Layer 7 of a small transformer language model trained on English Wikipedia (10 layers, counted from 0, width 96).
Take only the direct path to the model's output, skipping the later layers: a vector added to the residual stream pushes a token's score in proportion to its dot product with that token's output vector.

Output vectors of the tokens that the questions are about. A number n stands for (n - 500) times 0.0032.
"located ": 371,773,548,745,433,595,464,358,723,442,477,685,278,378,445,868,381,614,768,390,478,575,613,444,538,374,499,570,557,554,678,459,500,579,446,571,429,511,536,557,537,366,486,255,393,668,694,307,380,298,446,825,475,464,260,512,537,416,374,312,573,634,419,470,715,532,615,290,607,595,525,193,446,632,352,680,236,453,334,406,230,580,567,455,486,425,839,754,263,611,271,293,569,771,480,491
"they ": 548,782,489,458,662,628,506,297,596,714,499,475,494,291,355,452,314,702,593,497,686,448,350,489,550,381,702,438,460,737,428,446,525,599,621,607,265,415,377,589,227,378,196,434,605,578,400,648,141,165,736,593,634,153,268,456,522,722,428,601,451,612,528,569,590,478,672,501,438,567,547,308,474,433,434,368,716,551,672,430,520,309,220,207,251,541,726,718,331,618,417,476,765,745,697,772
"et ": 451,847,505,613,479,382,452,604,592,528,479,464,212,431,537,500,501,476,353,495,465,290,371,400,650,127,403,408,628,445,695,508,680,504,505,513,599,521,397,245,453,486,351,599,651,432,517,559,500,653,425,620,385,277,447,524,571,434,554,657,762,346,339,389,352,494,662,514,596,515,647,601,590,617,461,570,525,516,366,616,543,733,581,550,479,535,335,428,510,414,555,522,600,616,365,406
"ly ": 397,583,501,486,595,513,431,527,421,363,479,513,599,400,240,860,470,435,477,503,401,432,681,768,379,249,525,628,592,577,441,757,515,498,774,438,523,328,383,435,600,506,498,634,481,236,686,482,569,552,519,342,261,686,435,640,818,418,588,154,732,711,305,783,592,805,385,472,461,507,309,489,394,596,531,322,375,475,493,516,285,536,557,686,456,599,449,399,514,484,187,258,543,441,546,585
"row": 754,639,329,325,304,491,453,701,545,545,495,660,522,475,269,414,449,495,613,485,535,604,458,723,478,372,584,606,475,498,557,482,446,347,617,486,204,491,830,415,487,462,370,492,567,314,499,633,661,412,472,730,679,421,384,532,605,338,572,563,569,633,585,388,770,587,456,465,372,517,627,400,575,864,378,280,379,471,638,511,480,519,336,461,495,363,395,368,499,355,363,363,602,538,545,489
"year ": 736,734,461,604,377,499,460,502,635,494,481,677,578,406,515,440,283,438,530,528,649,457,523,662,395,538,507,510,544,726,667,398,367,177,587,521,326,347,643,476,774,302,395,747,602,598,603,511,395,236,456,458,494,405,242,467,505,219,90,613,683,358,543,199,717,559,926,456,379,599,498,391,498,844,520,528,528,43,693,339,531,683,560,322,256,615,718,527,530,377,360,726,425,378,567,621
"been ": 615,542,535,496,775,364,502,251,285,202,489,475,613,265,504,903,420,564,640,307,511,712,658,735,477,413,866,622,267,388,683,684,611,686,806,289,130,459,241,127,383,428,319,340,554,897,568,646,479,557,982,391,244,412,206,551,564,378,436,569,491,729,523,388,645,576,757,251,610,408,181,578,457,322,395,544,315,290,630,231,606,519,399,624,380,364,808,781,298,626,115,732,558,414,603,837
"famil": 446,306,327,700,594,347,479,292,711,621,467,714,582,549,509,641,379,761,402,464,434,524,524,477,331,288,744,442,439,490,635,656,511,646,432,277,205,312,392,526,444,201,427,448,654,450,716,318,423,179,694,543,362,593,410,460,504,230,456,424,675,473,426,611,414,889,705,506,280,483,406,574,483,762,324,747,731,330,684,512,310,559,245,290,433,427,827,492,658,514,671,607,569,769,635,466
"ants ": 433,599,429,452,411,593,481,443,565,577,458,379,457,568,454,598,277,626,525,384,394,578,541,418,613,389,516,276,279,612,461,704,449,634,761,435,453,497,460,255,546,428,629,294,535,508,603,400,752,339,362,664,672,509,211,632,681,272,525,343,404,524,540,443,452,689,692,393,552,567,574,385,136,324,617,505,584,297,684,230,548,396,428,505,667,685,606,414,603,671,450,690,596,689,337,789
"Coun": 657,472,579,456,403,516,472,327,522,330,492,546,453,379,637,395,257,562,673,560,500,694,585,368,406,562,524,464,602,458,581,647,514,557,524,528,587,304,536,314,665,497,708,287,666,743,397,374,164,271,526,529,590,265,394,550,497,424,322,306,478,431,614,497,332,791,444,592,542,650,693,429,476,583,523,472,400,528,631,589,427,466,559,359,557,611,743,682,680,734,533,493,62,585,162,531
"eas": 430,718,743,355,541,376,527,574,506,488,487,568,697,370,313,520,526,616,819,458,433,578,418,264,477,426,635,479,402,843,695,472,528,596,379,629,413,344,606,435,98,400,558,543,665,547,656,546,489,294,706,838,344,396,459,571,577,430,398,303,621,658,470,677,174,616,567,485,437,481,431,648,369,497,485,565,646,447,378,266,507,292,339,672,586,268,497,524,444,701,370,626,494,204,545,510
"ub": 421,494,497,572,313,616,461,389,482,619,502,581,450,348,358,586,632,425,512,416,649,631,402,601,281,481,463,489,340,478,438,248,470,465,300,490,579,532,506,489,520,755,429,465,559,512,631,685,629,488,423,779,414,412,432,545,669,494,575,598,494,501,559,623,403,504,472,466,523,487,518,295,526,588,441,539,364,592,478,647,612,327,460,398,413,577,391,563,619,518,477,583,482,522,624,391
"onom": 533,489,498,570,239,600,513,530,521,510,497,457,331,251,331,559,496,565,470,395,688,631,415,500,187,688,612,297,466,617,410,646,619,430,505,552,361,627,399,490,671,529,676,325,614,496,591,334,364,304,714,514,728,381,396,521,764,465,474,702,412,470,647,613,339,706,519,741,321,544,368,216,423,412,366,677,556,635,637,522,305,383,159,526,434,531,736,736,431,423,536,610,497,605,415,490
"– ": 253,560,340,450,727,403,520,540,465,196,517,448,624,640,631,475,780,548,629,541,559,422,510,153,479,446,482,635,405,549,471,402,510,404,679,680,567,425,450,542,191,256,461,460,655,559,477,621,453,543,564,311,555,480,658,520,528,631,507,494,449,600,377,489,340,532,390,476,347,753,632,448,443,636,638,704,338,397,534,627,556,496,365,310,648,581,692,483,304,631,209,404,659,489,482,555
"{": 376,560,389,646,358,416,473,421,582,610,495,554,656,469,747,607,642,425,439,479,576,694,647,519,277,415,275,269,354,429,525,487,697,772,742,665,311,533,699,177,342,310,733,503,371,637,413,297,529,614,819,527,716,507,706,615,626,433,575,206,676,672,524,294,310,534,601,595,277,537,588,474,255,706,351,467,423,377,677,335,406,565,534,494,379,458,516,695,299,419,450,498,305,415,491,514
"He ": 660,746,312,484,356,537,496,211,425,535,427,790,472,285,630,490,359,550,576,402,637,355,446,419,407,461,582,487,593,459,566,306,630,226,510,477,606,359,335,568,499,375,667,539,750,559,396,430,384,172,499,449,429,440,234,556,516,513,432,255,718,792,631,711,672,649,780,597,585,712,378,286,235,505,429,456,499,396,779,514,481,767,304,424,626,521,733,400,235,526,642,485,581,744,484,457
"om ": 678,520,331,401,461,541,506,416,513,461,507,649,347,338,561,555,673,388,573,508,550,539,623,635,363,622,567,439,486,492,361,415,498,63,489,528,391,601,269,587,676,365,460,687,531,502,494,306,346,317,441,615,468,652,336,599,774,303,544,451,395,351,716,554,643,558,602,617,442,498,361,465,473,400,468,675,625,470,608,506,763,628,360,626,472,405,512,494,272,586,412,601,527,668,605,330

Each question shows what one neuron of this layer's MLP adds at an activation of 1. A number n stands for (n - 500) times 0.0017.

n164: 470,443,402,556,483,686,293,457,537,562,412,483,527,460,358,540,380,556,508,526,577,553,497,301,574,526,690,511,444,505,606,480,464,469,454,287,425,418,508,602,578,528,596,371,456,559,563,625,418,449,628,531,403,569,473,631,642,545,464,668,532,563,469,546,523,521,411,578,474,579,364,628,527,577,510,604,328,652,423,476,477,387,631,503,564,410,423,485,533,582,390,620,393,402,459,277
Pushed down most: "{"

n95: 544,470,448,540,328,557,621,353,343,456,339,640,516,344,623,454,516,457,382,416,494,408,371,273,465,406,553,549,522,489,396,381,625,591,627,306,673,546,429,505,591,415,554,616,493,388,516,427,445,586,466,391,558,492,543,604,477,428,568,521,481,414,490,398,541,576,497,651,574,549,495,559,481,468,642,601,545,642,585,508,495,538,631,561,590,450,486,515,485,519,506,593,339,393,518,652
Which of these tokens does it push up most? "He "

n169: 674,521,681,518,475,437,334,497,648,600,375,358,427,579,515,481,436,497,500,529,531,608,763,448,764,494,524,367,466,445,491,466,526,399,548,375,466,537,562,692,503,348,553,540,598,675,506,439,649,623,607,703,552,444,275,368,529,435,419,512,459,570,463,627,636,491,446,466,433,466,376,509,607,444,450,449,454,560,540,636,465,470,351,319,376,486,515,637,431,420,452,574,464,397,400,335
Which of these tokens does it push up most? "located "

n135: 524,427,571,421,612,675,662,511,543,515,734,441,536,471,429,413,574,550,582,424,506,606,473,396,266,466,549,465,527,310,532,511,587,595,412,553,485,625,491,500,407,355,322,509,500,651,543,408,592,497,435,516,563,682,595,705,535,613,587,637,294,622,433,500,600,264,386,545,451,445,583,480,328,506,473,517,415,351,553,494,478,649,486,574,443,582,411,560,411,422,422,555,468,369,330,407
Which of these tokens does it push up most? "{"

n143: 556,424,484,518,503,429,558,341,528,390,550,422,650,625,519,395,417,368,471,525,484,630,625,608,555,455,539,338,438,484,567,395,405,574,446,582,454,592,434,480,510,409,495,404,366,585,424,367,616,456,472,470,601,513,433,609,375,587,568,573,589,616,446,615,527,470,534,484,546,633,550,523,580,585,337,364,377,380,366,550,480,578,576,527,484,667,466,396,654,454,600,549,476,563,436,407
Which of these tokens does it push up most? "{"

n198: 481,537,532,372,542,522,336,485,392,645,526,507,534,526,434,364,596,649,539,588,559,485,537,460,674,480,446,537,460,558,412,586,304,442,424,585,530,555,533,429,454,376,415,473,625,371,591,490,516,531,482,494,490,547,619,459,434,518,458,431,603,497,465,559,431,419,596,619,470,564,712,443,604,394,587,711,419,490,515,363,603,421,523,485,664,439,330,451,575,503,570,347,423,588,458,334
Pushed down most: "been "

n307: 430,402,458,331,487,553,595,667,494,641,547,340,449,550,554,535,425,524,467,369,439,468,567,383,716,624,635,464,571,557,439,586,220,587,528,449,525,477,622,486,525,428,622,564,411,494,431,360,482,500,595,387,457,327,533,560,671,535,441,506,523,606,556,634,646,327,503,512,503,334,443,594,240,318,527,594,442,639,429,578,517,473,549,439,521,489,409,453,517,564,440,620,448,292,616,603
Which of these tokens does it push up most? "ants "

n129: 345,389,565,525,551,408,533,433,345,416,591,466,542,532,402,331,433,594,646,604,439,448,561,491,563,493,468,505,628,572,473,420,560,425,517,516,493,581,405,482,511,459,541,521,552,493,502,573,507,401,484,351,536,516,434,591,400,479,515,422,459,560,382,504,485,692,615,674,535,528,451,546,511,398,547,537,545,608,423,572,436,405,444,487,470,624,502,537,412,516,478,518,426,710,467,500
Pushed down most: "row"

n242: 539,535,454,628,500,621,536,519,567,442,480,436,273,577,520,575,507,570,535,538,531,621,551,561,462,524,540,520,542,457,480,417,522,413,429,589,560,572,502,451,476,460,415,595,482,522,512,533,630,525,510,270,348,488,458,531,449,572,498,355,517,446,450,469,474,642,292,458,545,550,569,423,608,552,500,206,521,580,524,449,553,608,351,585,524,430,456,502,543,545,360,276,525,431,570,675
Pushed down most: "famil"

n49: 366,529,598,555,567,406,432,584,544,484,512,510,513,536,326,586,482,450,502,520,385,449,409,543,601,370,693,479,505,580,456,468,295,671,554,615,443,503,518,561,466,403,586,384,498,544,485,368,484,542,584,547,559,495,534,452,560,417,370,454,621,587,532,475,619,720,429,389,407,649,420,531,377,477,493,473,641,440,385,415,568,600,536,525,495,488,439,529,277,632,548,552,488,460,538,331
Which of these tokens does it push up most? "eas"

n257: 417,481,523,574,485,407,632,461,528,477,676,555,420,459,557,438,532,470,303,623,521,464,410,410,545,500,465,322,637,375,431,500,504,478,522,642,628,496,479,500,461,458,617,757,534,449,477,500,535,635,507,530,423,495,452,416,466,387,452,486,534,464,555,445,546,432,447,514,533,496,608,403,623,443,519,484,642,547,451,423,518,521,493,553,580,388,462,467,562,397,547,502,659,524,436,436
Which of these tokens does it push up most? "et "

n287: 550,507,513,445,493,514,535,402,497,682,423,428,537,256,600,451,373,601,713,482,463,654,446,553,553,385,302,761,534,327,629,500,358,521,623,370,490,531,465,729,567,542,531,641,494,442,490,561,440,575,421,583,471,558,321,367,693,361,618,452,368,665,537,661,649,385,490,602,448,636,543,374,396,448,570,515,608,535,456,368,503,362,338,401,514,558,483,537,513,639,549,370,220,540,503,366
Pushed down most: "et "

n301: 619,402,478,516,621,497,526,503,589,566,414,617,536,471,467,653,639,348,371,541,539,370,458,641,544,354,478,459,418,563,758,528,398,511,334,351,429,565,471,402,441,750,443,364,525,522,447,596,368,467,616,543,423,551,513,500,431,446,505,569,489,395,552,464,510,516,250,463,524,549,566,382,457,543,653,540,475,602,562,470,667,484,593,449,438,462,370,503,466,500,494,635,538,486,443,575
Which two tokens does it push up most, strongest first? "ub", "been "

n10: 612,599,524,437,376,488,511,458,315,564,458,455,619,452,493,415,400,402,716,477,481,456,572,498,528,452,479,439,367,341,442,465,520,498,449,481,656,585,521,470,454,537,505,582,496,458,486,550,631,568,491,311,466,597,520,423,570,516,608,523,544,264,591,515,535,552,460,439,431,591,540,442,542,472,504,521,476,478,480,648,552,474,571,513,564,422,514,592,534,516,425,614,403,481,621,478
Which two tokens does it push up most, strongest first? "ub", "om "

n199: 470,507,463,461,731,449,552,553,594,596,495,525,448,443,522,624,580,471,489,479,488,490,572,359,490,668,425,719,361,431,466,532,406,418,493,532,379,526,431,559,628,443,428,505,500,507,585,518,507,620,476,469,593,336,486,552,644,582,502,512,679,498,507,551,468,363,558,656,572,477,540,408,534,565,538,530,412,381,458,483,523,466,483,307,494,432,453,475,330,512,369,445,480,537,412,480
Which three tokens does it push up most, strongest first? "– ", "located ", "om "

n364: 512,509,377,525,559,486,500,615,550,468,622,538,638,477,577,600,429,450,402,540,462,480,411,512,570,487,459,537,386,358,421,530,582,485,640,577,469,458,466,386,498,585,493,479,463,457,545,545,495,541,540,551,536,548,560,562,552,454,579,686,486,574,559,582,528,549,447,352,467,398,458,495,576,375,307,372,507,346,515,458,619,571,504,433,502,519,530,485,612,389,525,489,534,316,384,516
Which of these tokens does it push up most? "been "

n194: 549,542,421,447,479,662,606,484,406,746,405,497,546,387,311,560,492,562,492,509,580,511,434,611,381,429,308,582,584,466,636,540,462,609,410,674,477,380,519,625,500,432,568,592,424,467,465,276,520,565,448,714,464,620,638,462,544,455,366,560,558,541,492,500,598,440,525,494,507,641,483,656,385,445,565,459,596,476,511,556,354,396,434,399,369,495,537,332,428,644,533,433,469,406,535,385
Pushed down most: "been "

n266: 427,357,548,459,349,568,493,475,567,548,413,546,422,497,530,623,552,506,392,465,373,648,364,683,296,563,541,652,295,602,570,567,483,537,380,404,583,542,488,517,481,494,662,342,650,400,494,420,518,562,589,509,636,427,459,202,614,509,385,474,480,721,548,522,567,552,405,564,521,545,389,465,432,699,325,503,497,503,500,661,474,405,295,514,503,409,693,494,460,383,589,579,484,479,576,615
Which of these tokens does it push up most? "onom"

n99: 553,538,669,500,761,427,442,598,514,544,585,415,541,503,688,638,682,523,602,559,347,376,603,521,515,548,405,587,425,424,295,432,581,327,587,306,449,464,378,517,324,415,521,447,492,560,497,304,576,462,578,387,570,486,653,500,590,414,542,570,449,503,470,402,527,379,500,261,492,508,415,491,440,469,660,490,509,422,552,483,489,451,655,642,375,535,550,441,536,560,435,491,543,327,561,562
Which two tokens does it push up most, strongest first? "been ", "– "

n78: 525,452,525,505,479,500,341,488,470,623,340,434,533,524,528,439,722,512,440,406,472,541,548,460,523,578,683,384,564,667,424,373,505,492,559,576,508,322,532,602,505,482,455,564,554,535,517,447,556,505,408,524,522,483,389,596,584,574,498,561,615,519,547,615,422,422,550,394,405,335,472,581,425,436,373,494,546,431,597,455,490,435,408,385,449,365,523,631,552,616,570,379,645,487,517,554
Which three tokens does it push up most, strongest first? "they ", "eas", "famil"

n57: 575,455,452,605,558,393,481,560,402,275,450,640,510,638,724,578,700,401,627,497,402,612,627,768,471,302,462,452,441,742,500,467,543,540,530,516,431,448,531,543,637,476,380,334,592,516,522,612,419,554,429,429,568,655,488,439,477,358,376,354,472,577,397,515,578,469,500,592,443,406,442,648,424,563,259,652,497,457,539,455,423,615,522,347,295,417,646,408,594,481,521,364,409,629,473,393
Which of these tokens does it push up most? "famil"

n211: 400,578,523,505,489,435,613,519,581,651,480,444,427,558,437,541,707,518,380,589,418,696,487,505,557,523,388,448,481,453,350,727,574,551,507,547,326,613,594,483,527,573,400,495,463,416,482,419,657,526,410,549,475,528,655,468,345,538,577,427,503,632,544,347,368,462,536,433,550,422,505,360,433,566,448,436,468,517,500,549,446,583,387,570,486,584,490,324,466,500,461,525,545,495,620,471
Which of these tokens does it push up most? "{"

n87: 599,449,394,524,409,592,456,483,648,558,532,534,489,368,554,493,532,436,743,555,473,474,475,458,493,414,520,560,523,467,433,426,390,428,580,467,548,412,586,504,611,468,705,527,568,459,547,520,527,476,534,444,515,554,500,383,534,378,474,521,599,417,496,436,510,564,579,357,502,377,442,602,513,524,465,570,591,477,467,493,426,601,543,446,607,480,500,496,361,483,509,446,512,384,492,444
Pushed down most: "they "

n333: 586,455,520,453,455,513,582,514,534,422,533,382,545,466,525,424,452,446,620,487,396,626,427,598,407,519,394,637,590,590,461,439,565,696,460,475,495,457,515,486,403,372,617,503,545,490,531,468,457,507,639,521,425,483,615,354,351,485,471,425,398,584,733,407,545,570,547,474,493,505,605,375,557,617,573,660,408,410,476,517,564,475,570,542,603,516,251,521,505,537,508,495,390,543,398,401
Which two tokens does it push up most, strongest first? "Coun", "{"

n93: 467,473,398,579,345,583,503,648,476,490,492,547,397,437,487,545,595,382,482,631,392,519,497,533,567,423,471,339,510,513,495,465,495,562,595,550,505,627,531,596,428,620,717,429,551,451,550,477,570,381,493,510,574,468,457,441,373,368,362,627,411,390,638,567,514,534,421,589,502,561,522,581,561,456,536,483,564,384,535,569,289,458,440,509,489,624,535,452,578,281,513,537,507,510,401,513
Which two tokens does it push up most, strongest first? "onom", "ants "

n300: 535,529,532,498,474,464,546,587,449,416,478,359,545,430,371,466,483,502,514,352,502,524,522,460,460,543,558,581,515,493,572,516,502,582,528,574,470,682,620,528,637,376,585,340,451,546,391,405,478,500,434,409,545,476,570,431,494,493,633,581,430,562,500,546,479,507,517,581,587,697,319,563,551,582,575,442,497,486,414,527,545,662,445,477,370,448,353,402,514,449,655,398,586,552,304,485
Which three tokens does it push up most, strongest first? "onom", "row", "et "

n159: 430,236,478,348,448,503,523,554,702,404,463,418,478,481,614,459,566,489,523,574,559,575,623,589,362,492,408,506,381,425,640,508,513,440,649,561,435,453,492,455,421,491,609,592,470,514,609,465,414,577,600,413,519,514,530,398,441,446,530,513,615,468,433,626,425,561,388,557,607,472,522,481,432,346,260,705,525,717,339,538,616,585,516,503,404,378,592,500,450,387,556,470,533,594,471,453
Which of these tokens does it push up most? "{"

n35: 555,398,446,582,675,520,457,548,450,502,566,547,522,426,510,469,596,423,629,746,527,396,530,502,444,472,572,439,412,638,498,395,432,451,400,552,535,525,629,526,561,482,454,423,564,428,257,588,453,459,540,567,469,471,541,558,415,440,642,479,598,352,454,459,548,545,471,392,481,537,579,543,602,481,538,442,568,572,505,383,355,495,580,477,506,295,453,498,530,519,422,397,576,606,525,478
Pushed down most: "ants "

n311: 489,445,695,633,442,415,509,299,394,426,712,617,405,531,436,530,558,406,556,511,417,508,487,511,529,607,484,692,627,407,600,507,631,555,422,497,514,505,472,424,505,404,681,620,642,474,528,585,585,429,465,409,500,459,316,515,318,342,547,444,423,444,423,554,433,426,375,432,616,502,632,572,399,464,572,512,602,485,557,587,485,529,409,579,475,485,428,483,485,433,581,404,546,553,562,433
Which of these tokens does it push up most? "He "

n44: 441,628,493,520,498,460,355,504,485,426,503,586,518,463,502,491,358,544,454,452,587,450,623,466,374,567,549,397,461,480,476,286,541,669,496,634,532,560,476,444,565,613,643,491,571,498,465,413,376,406,511,443,541,425,566,424,599,458,546,398,585,487,555,458,494,507,660,484,534,487,405,557,480,562,566,551,509,483,347,473,446,406,463,483,589,498,339,604,509,555,579,535,494,536,538,521
Which of these tokens does it push up most? "{"